Layer 9 of a small transformer language model trained on English Wikipedia (15 layers, counted from 0, width 64).
Take only the direct path to the model's output, skipping the later layers: a vector added to the residual stream pushes a token's score in proportion to its dot product with that token's output vector.

Output vectors of the tokens that the questions are about. A number n stands for (n - 500) times 0.0045.
"ript": 553 571 620 414 302 566 183 696 517 463 352 566 423 667 722 765 638 380 517 504 632 532 319 694 490 396 154 500 500 709 733 208 633 605 707 357 391 443 463 412 545 567 512 519 631 512 313 347 592 563 770 530 727 297 367 879 835 795 874 275 529 556 335 258
"ode": 383 640 504 630 500 597 343 554 647 514 596 478 449 708 321 519 606 358 143 409 590 473 317 589 596 488 337 398 367 190 475 269 489 511 537 318 431 487 522 551 458 660 340 549 427 575 314 433 542 522 788 550 786 523 550 761 432 683 591 349 590 360 380 382
"inter": 412 496 589 514 572 450 453 618 525 607 553 311 141 487 308 546 546 381 280 462 452 353 193 656 573 358 373 454 455 711 649 281 521 506 484 656 356 450 547 478 395 470 391 635 419 552 404 275 397 641 631 525 515 294 683 747 500 608 840 257 696 500 394 486
"fect": 581 559 532 531 415 313 318 484 481 504 334 451 549 477 607 504 810 496 504 372 507 342 484 392 893 215 266 314 358 533 309 433 523 640 615 478 435 476 473 422 698 679 266 728 552 479 547 110 549 563 727 740 580 415 262 867 558 600 494 299 355 415 433 228
"=": 672 549 803 530 229 312 391 452 750 518 437 618 597 743 585 496 471 508 478 677 395 557 553 404 477 526 431 442 290 356 765 580 428 696 586 518 460 291 536 420 694 626 588 405 559 459 500 387 640 687 485 521 605 484 307 666 486 678 750 349 539 495 625 456
"-": 508 511 495 412 476 459 368 413 705 498 404 632 497 428 399 442 474 514 588 387 456 475 490 407 560 359 471 423 422 401 434 506 550 471 537 543 519 362 419 308 536 696 425 549 538 605 495 468 556 586 482 487 500 519 529 576 554 446 550 559 438 621 445 557
"|": 484 720 663 468 383 569 278 348 777 465 355 699 283 416 548 508 560 415 425 453 603 616 429 530 526 414 454 364 597 453 550 467 110 401 780 435 310 418 631 453 492 667 599 700 540 626 544 295 565 497 415 684 510 335 389 690 495 468 528 262 614 152 375 472
"ived": 465 495 617 629 585 438 516 641 744 446 460 356 443 595 342 702 510 324 408 422 639 226 358 570 651 201 186 392 467 672 435 548 334 395 593 519 372 461 707 701 436 746 260 453 591 715 477 206 676 617 563 517 511 551 470 785 871 339 653 303 638 510 106 542
"ir": 523 591 555 521 408 515 437 601 580 592 526 470 316 381 282 658 504 448 364 562 480 339 228 622 661 264 424 572 425 660 421 385 539 630 678 619 462 434 451 509 472 400 512 479 342 401 686 381 522 627 742 607 455 394 579 663 590 612 580 375 490 434 407 465
"ix": 609 698 576 710 443 606 403 591 600 568 552 424 645 441 482 557 545 356 362 301 622 340 230 575 561 378 257 548 457 521 647 508 426 512 619 528 443 552 400 608 497 514 537 659 497 551 556 403 409 548 795 599 455 553 478 866 593 478 575 371 553 408 392 473
"roll": 468 440 729 533 322 672 304 581 457 584 557 293 519 615 500 729 505 538 536 398 601 304 408 644 553 187 546 562 189 671 529 355 372 422 692 483 338 458 427 648 657 683 354 487 623 566 345 297 477 609 643 490 702 481 364 757 656 426 575 373 612 622 424 280
"old": 428 531 622 493 440 538 327 549 405 516 610 438 246 597 286 707 605 364 399 425 522 507 181 489 401 364 500 481 275 471 584 710 577 523 515 406 402 352 451 460 590 291 500 385 489 571 456 279 493 514 616 747 633 400 430 709 529 554 578 242 720 342 259 280
"adow": 422 446 675 508 348 357 485 618 386 829 545 677 263 514 567 496 598 428 317 416 397 355 300 626 833 23 397 640 431 460 464 377 517 482 469 409 386 395 443 469 548 344 277 465 461 462 315 368 537 536 616 591 602 492 217 751 810 503 743 178 661 595 218 530
"$": 479 746 657 443 391 446 528 421 678 537 535 597 400 507 491 551 393 302 598 625 509 516 475 483 550 557 247 539 516 601 610 305 474 561 637 477 367 447 560 397 509 607 533 554 473 603 356 364 630 533 488 517 496 278 475 737 466 702 623 359 513 179 375 359
"isi": 479 784 547 671 476 370 491 641 868 530 541 348 653 619 424 556 509 449 382 497 524 515 456 592 812 199 352 330 513 552 460 411 418 464 395 513 463 589 582 386 522 517 529 431 267 393 461 315 593 413 853 665 612 522 448 889 531 394 644 378 539 482 268 633
"br": 285 580 617 436 444 446 623 585 522 525 630 385 575 580 364 665 739 487 411 486 593 615 369 641 450 428 368 547 457 598 645 333 533 531 582 503 466 489 550 503 493 732 433 648 420 547 471 284 716 677 614 540 536 368 479 739 488 379 531 292 381 362 140 229
"ious": 421 688 301 639 461 558 155 561 719 563 407 580 537 751 208 701 626 351 504 414 335 310 431 382 520 422 390 523 371 699 353 527 205 614 476 636 343 558 354 696 388 633 404 695 357 570 376 231 592 346 650 574 523 380 413 898 665 413 707 414 686 256 336 435
"s": 542 465 479 402 460 557 449 569 447 543 462 460 546 364 472 399 660 595 562 560 349 356 450 319 425 480 424 646 425 531 692 492 260 563 353 517 513 406 332 403 369 404 360 268 467 551 231 479 538 706 492 562 417 500 418 626 485 442 664 541 548 415 484 539
"ected": 565 371 582 500 314 410 327 737 517 618 422 283 235 593 509 500 376 459 292 328 782 258 241 468 732 432 202 496 295 709 556 558 500 538 520 313 305 566 751 433 463 553 221 563 307 460 255 218 355 635 690 524 768 629 598 779 820 611 590 248 489 318 469 212
"ton": 545 563 595 478 445 463 366 520 447 353 656 503 284 504 438 432 776 447 286 417 503 565 473 323 454 281 352 613 377 649 665 373 509 515 598 590 453 430 594 526 473 473 259 526 475 526 181 387 574 505 575 390 703 603 300 634 560 329 565 367 508 471 245 479
"]": 391 518 500 477 290 545 428 756 797 526 504 314 265 573 347 492 400 472 539 507 537 702 588 385 692 171 406 525 377 595 676 308 500 626 406 426 376 545 358 480 705 449 419 391 610 634 282 66 438 433 480 662 652 165 305 645 529 541 543 283 607 293 486 347
"err": 543 531 635 555 333 575 427 642 558 610 551 380 151 585 540 528 663 456 393 471 541 609 362 540 559 280 634 627 465 724 432 522 346 503 361 512 361 353 429 237 661 578 459 544 297 488 482 295 667 511 547 527 455 623 646 719 673 505 593 278 458 339 209 419
" |": 461 679 577 414 443 527 417 658 453 535 435 620 331 489 592 408 508 472 565 633 520 461 500 458 554 438 386 254 503 518 483 548 395 259 366 503 513 537 534 585 585 546 517 433 392 710 507 436 541 423 484 687 558 318 462 521 549 361 462 286 707 473 573 512
"rative": 480 516 528 688 363 500 168 549 664 822 617 672 270 716 457 607 494 329 591 548 474 317 513 523 748 508 623 522 512 671 511 427 177 496 711 426 374 605 568 421 365 610 399 541 314 343 597 173 681 794 824 812 443 188 388 897 633 642 565 316 806 215 316 307
"ally": 395 553 560 669 448 463 533 623 537 357 537 409 309 519 278 416 738 252 471 742 595 357 546 629 624 493 366 654 641 593 519 450 245 595 533 480 281 333 550 550 600 475 437 444 379 713 241 170 117 737 668 500 500 548 421 712 687 615 696 414 730 238 313 413
"tar": 500 445 452 425 527 354 387 742 578 421 546 518 601 592 408 542 728 422 486 712 483 665 410 365 371 371 424 595 455 630 537 547 264 503 500 598 485 236 413 500 684 590 461 721 375 616 233 408 640 381 701 530 550 556 314 796 666 532 810 338 491 532 158 318
"itor": 368 732 594 776 511 601 406 621 488 542 601 261 470 602 557 622 409 447 477 428 610 440 461 516 624 194 427 420 287 730 555 532 303 550 500 425 391 469 610 363 442 670 178 553 544 407 284 573 773 571 707 664 324 488 361 883 729 639 956 397 588 602 362 225
"outh": 382 800 682 713 241 435 439 461 491 500 500 413 482 685 304 347 785 317 376 634 429 550 304 817 573 204 546 526 433 673 570 210 391 566 319 156 362 492 524 434 719 583 442 400 547 760 292 295 698 627 767 416 758 490 451 934 774 553 617 176 607 446 63 305
"rib": 596 659 557 577 416 598 144 702 612 732 540 460 425 513 545 671 416 561 695 446 651 445 459 482 553 311 257 574 562 760 496 315 511 512 689 347 384 371 614 351 627 679 359 467 636 493 361 359 465 419 490 429 739 534 535 816 744 646 627 379 541 481 156 255
"im": 628 658 472 306 629 473 311 503 689 517 474 284 423 440 343 564 435 457 450 490 457 352 294 701 446 294 416 572 449 552 362 277 408 519 541 528 481 371 578 430 660 518 521 473 500 478 490 312 640 505 617 620 500 459 392 716 541 454 736 302 490 500 318 574

Each question shows what one neuron of this layer's MLP adds at an activation of 1. A number n stands for (n - 500) times 0.00086.

n55: 583 357 510 513 498 749 644 548 495 634 464 349 568 508 608 495 600 534 542 561 531 551 380 559 521 720 683 422 416 374 312 580 548 466 516 573 471 486 536 553 434 493 502 489 597 556 649 500 532 447 391 383 487 522 533 629 358 561 342 642 648 549 515 564
Which of these tokens does it push down most? "ript"

n174: 405 479 717 566 563 433 601 394 465 635 601 424 488 652 716 480 440 566 581 512 296 394 642 508 302 654 343 385 439 480 713 526 558 479 596 545 440 451 656 508 520 416 551 544 425 548 482 363 429 492 467 462 227 693 554 454 490 501 324 402 528 352 592 494
Which two tokens does it push up most, strongest first? "=", "$"

n221: 528 523 408 506 286 575 645 550 580 552 542 487 510 429 421 622 396 669 458 577 554 468 505 396 517 427 410 341 567 549 345 398 582 701 523 555 481 368 645 407 483 585 461 501 496 512 569 556 372 642 559 578 363 448 472 433 504 668 695 352 388 398 550 453
Pushed up most: "ir"

n0: 502 531 521 332 481 639 467 417 428 598 549 626 436 477 481 379 439 690 438 469 322 334 639 630 398 471 579 543 418 363 425 540 664 439 324 360 454 696 559 422 435 171 571 531 454 584 587 692 624 541 486 454 480 653 526 487 450 585 400 470 513 648 454 390
Pushed up most: "adow"

n152: 390 467 653 337 354 647 496 528 356 537 588 531 460 444 330 523 483 513 373 538 497 542 391 546 447 501 572 668 456 402 377 379 534 569 349 648 492 508 578 481 421 460 569 457 642 397 425 635 410 552 391 489 537 681 362 388 523 423 587 313 561 648 471 633
Which two tokens does it push up most, strongest first? "adow", "ton"

n219: 406 553 440 607 528 531 396 418 485 562 504 579 550 627 455 503 472 546 289 286 601 472 473 493 306 524 691 430 599 363 633 510 541 571 420 605 406 541 692 627 413 367 546 487 541 399 509 513 426 476 581 572 438 620 523 533 453 566 474 553 549 473 557 566
Which three tokens does it push up most, strongest first? "ode", "ix", "old"

n146: 337 391 466 519 494 483 513 363 388 363 619 486 538 536 443 514 573 547 545 478 542 334 660 551 309 409 603 418 576 391 520 539 597 509 436 562 388 488 458 712 537 488 558 508 688 413 643 602 529 461 539 433 545 615 590 717 376 562 594 470 524 521 639 544
Which of these tokens does it push down most? "ected"

n199: 578 590 584 225 362 601 421 540 643 525 468 515 315 391 479 484 603 573 451 317 621 459 434 683 607 509 563 589 574 508 502 684 527 477 434 469 473 596 648 599 510 438 492 469 685 579 603 504 590 459 545 461 553 429 544 493 404 525 473 590 426 459 552 596
Pushed up most: "|"

n242: 516 624 611 492 393 512 467 620 407 637 499 556 522 516 470 552 494 495 493 356 632 454 609 332 430 665 556 478 579 607 482 498 467 498 513 468 643 611 360 331 519 515 461 406 430 471 393 491 525 470 399 396 502 547 501 638 505 502 412 549 590 568 416 673
Pushed up most: "rib"

n64: 476 612 678 460 527 549 601 595 479 423 512 402 559 460 476 543 574 534 321 694 549 475 477 633 460 500 641 575 487 464 551 435 414 367 590 493 542 516 481 544 424 578 498 494 525 473 455 648 535 589 475 526 425 610 566 565 338 515 460 327 413 526 399 399
Pushed up most: "br"

n67: 487 431 440 430 443 477 651 637 489 615 602 508 484 358 508 510 257 463 444 533 612 537 675 512 502 442 490 495 490 472 593 589 374 622 563 590 550 448 406 396 370 514 467 571 438 409 479 629 322 417 529 363 388 432 541 533 447 625 557 452 682 515 463 634
Which of these tokens does it push down most? "outh"

n147: 450 479 441 513 493 502 412 428 419 570 490 439 583 501 597 523 423 441 509 478 496 480 553 554 432 538 710 436 554 578 455 363 524 377 561 756 451 568 583 649 502 483 565 474 688 455 460 510 413 481 625 526 466 707 365 573 497 602 317 625 563 705 518 525
Pushed up most: "roll"

n138: 419 438 316 431 367 562 564 485 450 614 563 492 535 684 438 497 528 557 407 458 509 575 660 515 516 648 471 598 542 465 571 752 544 522 691 588 544 518 664 552 398 621 392 498 611 461 556 516 500 532 503 512 567 439 575 535 548 455 583 671 525 470 662 469
Which of these tokens does it push down most? "outh"

n105: 461 504 461 536 696 652 493 498 404 535 531 710 420 493 447 347 480 551 447 463 553 418 797 481 619 413 623 378 462 351 542 448 523 545 463 457 336 431 531 556 618 379 632 467 420 550 490 586 365 408 654 270 477 444 536 606 307 435 449 472 473 622 500 492
Which two tokens does it push up most, strongest first? "ode", " |"

n62: 528 557 708 508 424 397 757 568 500 457 310 445 412 465 717 577 688 506 570 371 526 586 571 547 393 583 612 345 502 509 407 495 419 304 242 481 683 539 370 475 509 445 548 554 405 388 527 573 542 593 332 465 499 590 586 347 551 505 573 474 465 493 416 495
Pushed up most: "err"

n133: 496 525 657 553 395 466 368 593 398 756 550 716 427 486 498 525 548 279 485 514 626 485 672 637 398 284 651 503 647 460 527 544 487 511 560 587 422 485 528 501 426 342 498 575 353 657 583 611 559 357 278 662 455 381 660 542 333 332 480 443 476 608 674 701
Which of these tokens does it push down most? "ected"

n228: 505 486 567 431 469 634 224 472 490 503 465 490 499 656 597 612 392 472 728 361 379 472 486 385 439 590 563 482 472 614 417 593 529 558 421 601 485 470 490 736 451 534 781 339 599 455 688 420 296 455 663 398 396 481 557 675 365 551 343 536 522 446 579 458
Which two tokens does it push up most, strongest first? "ious", "rative"

n158: 427 367 530 273 306 438 209 617 390 519 680 415 426 314 372 641 423 561 564 492 534 568 524 518 512 614 566 355 496 652 563 602 580 567 474 523 540 303 609 461 517 545 403 506 490 361 467 273 664 521 261 529 472 497 540 421 432 528 590 431 564 498 408 409
Which of these tokens does it push down most? "ix"

n252: 683 415 521 549 592 626 736 476 627 461 392 299 400 781 525 412 438 476 537 520 553 482 291 750 369 395 301 564 510 563 477 539 566 578 367 522 679 632 457 571 402 728 328 321 334 600 403 413 515 440 451 626 722 403 457 436 456 541 573 330 557 533 334 541
Pushed up most: "ived"

n91: 486 736 566 641 651 472 395 687 447 468 515 440 417 423 780 534 702 369 360 514 304 527 581 474 571 396 489 402 569 602 389 583 531 537 509 607 334 538 486 635 634 519 651 303 460 613 506 537 470 555 177 474 582 529 583 688 294 613 493 576 228 396 298 630
Pushed up most: "err"

n186: 381 563 503 509 504 316 542 606 659 602 655 386 466 510 336 547 333 605 667 452 498 591 570 342 412 574 366 470 522 654 426 430 515 287 476 438 524 650 580 424 461 379 540 365 454 479 552 444 441 592 649 559 656 647 356 421 526 391 479 521 489 502 576 599
Which two tokens does it push up most, strongest first? "isi", "]"

n125: 429 431 566 526 508 606 333 459 512 548 636 494 552 435 549 556 654 601 487 541 483 523 653 528 393 509 451 626 501 616 611 511 520 365 423 418 740 644 502 548 302 537 555 243 592 532 549 464 606 418 294 567 373 524 558 756 404 670 442 471 366 443 397 590
Pushed up most: "s"

n238: 387 657 438 477 581 221 689 525 379 312 515 719 577 521 554 625 598 294 472 210 370 593 326 563 408 723 638 642 575 386 375 723 403 458 510 412 334 679 490 420 514 437 436 304 562 616 716 559 581 653 543 547 586 825 304 497 427 341 469 465 476 531 513 317
Which of these tokens does it push down most? "]"

n112: 319 313 278 435 474 482 453 383 370 431 621 371 440 461 601 579 590 667 424 524 551 468 389 462 435 417 491 432 475 436 294 485 557 423 626 410 694 574 550 546 446 580 592 422 348 515 446 407 470 549 413 566 460 585 573 485 513 539 368 335 482 586 670 444
Pushed up most: "ected"

n19: 452 547 713 362 400 304 464 584 495 501 435 352 582 490 385 567 599 587 490 559 420 542 395 774 591 389 553 324 393 674 562 441 383 396 700 516 447 570 482 582 530 498 533 493 537 534 383 398 503 536 532 677 383 499 578 562 533 651 424 521 644 439 348 446
Which of these tokens does it push down most? "-"

n202: 637 402 555 377 598 531 555 398 677 636 569 547 446 502 317 327 503 732 445 372 701 558 542 593 391 672 590 242 513 635 588 695 341 410 532 563 457 389 666 402 520 455 729 480 551 547 613 378 557 485 616 449 425 496 527 656 573 493 358 390 674 325 549 395
Which two tokens does it push up most, strongest first? "|", "rative"

n113: 629 604 410 466 394 401 472 521 398 520 372 719 541 430 571 429 633 405 571 644 600 502 443 459 388 569 550 529 478 294 577 359 356 393 508 485 565 447 432 301 590 325 633 522 416 557 513 381 448 518 441 531 544 277 652 463 423 510 288 280 597 375 478 666
Which of these tokens does it push down most? "itor"

n37: 519 481 409 516 686 411 459 504 507 306 559 426 458 453 643 306 660 382 382 684 262 490 490 331 550 565 649 455 542 377 373 498 518 677 454 580 164 531 405 558 464 564 418 459 544 442 432 583 599 360 741 442 387 556 414 438 428 602 575 282 697 367 529 476
Which of these tokens does it push down most? "rib"

n49: 597 500 432 316 504 579 573 553 601 329 455 353 690 465 685 406 642 489 511 559 487 388 341 625 700 529 263 649 631 520 460 472 346 494 522 589 564 597 434 625 524 434 519 531 413 493 329 566 203 753 572 545 495 506 480 449 395 498 390 580 496 667 537 532
Which of these tokens does it push down most? "old"

n166: 520 599 552 509 541 450 529 581 451 362 442 398 669 602 526 561 283 633 435 549 407 497 545 653 595 458 464 396 459 483 481 488 288 506 556 567 616 314 348 574 396 511 440 582 604 282 550 526 427 467 710 391 616 605 464 494 442 333 532 393 638 607 457 492
Which two tokens does it push up most, strongest first? "isi", "roll"

n80: 387 328 469 486 386 500 604 486 502 451 415 574 312 624 510 565 590 516 471 622 487 453 333 628 652 538 666 475 709 390 583 524 372 217 396 626 471 575 707 548 359 531 502 489 560 425 632 454 518 389 400 465 392 492 359 354 618 339 360 540 437 587 323 735
Pushed up most: "ived"

n131: 475 431 607 511 371 451 386 568 614 581 564 631 541 501 589 470 614 381 538 595 659 580 570 610 330 625 619 518 648 401 426 562 529 295 616 413 458 611 480 450 421 540 499 570 450 532 548 340 644 734 500 606 570 528 538 508 440 408 584 660 637 510 606 539
Which two tokens does it push up most, strongest first? "rative", "|"

n36: 464 395 574 531 434 499 609 392 330 438 616 689 503 706 593 459 767 434 680 356 402 399 609 584 631 305 376 463 374 462 618 501 507 481 617 382 700 505 524 458 513 575 492 678 332 471 537 532 496 447 451 658 283 548 629 460 610 657 380 526 425 470 456 356
Which of these tokens does it push down most? "im"

n90: 490 549 546 595 682 515 619 662 634 596 453 638 632 527 378 420 586 545 294 546 673 500 627 402 428 363 346 400 409 424 515 646 546 705 352 750 432 580 544 482 360 491 548 420 580 361 634 475 364 508 651 614 524 620 428 440 446 532 430 446 545 742 620 420
Pushed up most: "isi"

n222: 566 515 540 517 594 565 505 408 486 538 542 516 481 316 342 525 445 570 495 491 352 558 628 518 530 582 272 606 588 567 455 464 531 369 453 483 758 600 573 461 439 433 569 560 517 607 471 522 480 553 331 468 500 481 565 517 333 502 575 503 516 388 412 371
Pushed up most: "$"

n8: 551 412 354 648 579 521 454 528 446 584 536 631 472 572 621 328 448 541 640 532 614 568 512 670 551 433 567 524 341 517 669 500 736 380 491 613 276 732 803 507 630 667 369 460 472 486 619 464 474 413 531 328 549 579 333 350 410 494 509 371 500 296 277 548
Which of these tokens does it push down most? "s"

n12: 558 522 435 421 468 502 486 795 332 549 484 524 447 713 396 364 546 687 621 428 715 514 241 619 398 532 597 455 445 496 460 542 574 330 472 641 567 329 481 333 453 585 348 514 440 554 547 491 541 414 400 530 434 498 543 386 485 486 618 578 440 464 326 560
Pushed up most: "err"

n100: 522 199 367 364 416 449 606 348 633 504 619 490 633 662 534 376 500 451 402 546 535 493 424 593 577 673 425 465 600 611 616 550 533 542 549 530 471 526 490 595 490 381 477 595 502 582 586 494 406 466 668 495 539 681 512 570 385 553 479 346 614 491 497 423
Pushed up most: "ected"

n98: 397 658 592 474 485 327 352 597 314 471 500 424 275 480 477 150 517 387 470 625 666 661 546 523 417 445 444 423 547 393 608 534 578 552 482 653 550 596 583 452 436 332 505 448 397 473 622 417 561 346 648 498 581 476 411 384 450 397 186 519 614 443 604 733
Which two tokens does it push up most, strongest first? " |", "ton"

n6: 326 364 437 397 470 522 450 410 593 499 588 483 437 521 580 521 494 569 518 566 579 511 339 546 571 536 406 364 593 502 435 629 497 473 502 568 524 559 586 652 451 443 489 499 730 316 681 492 580 617 545 378 622 563 606 547 369 507 618 537 604 533 387 432
Pushed up most: "ived"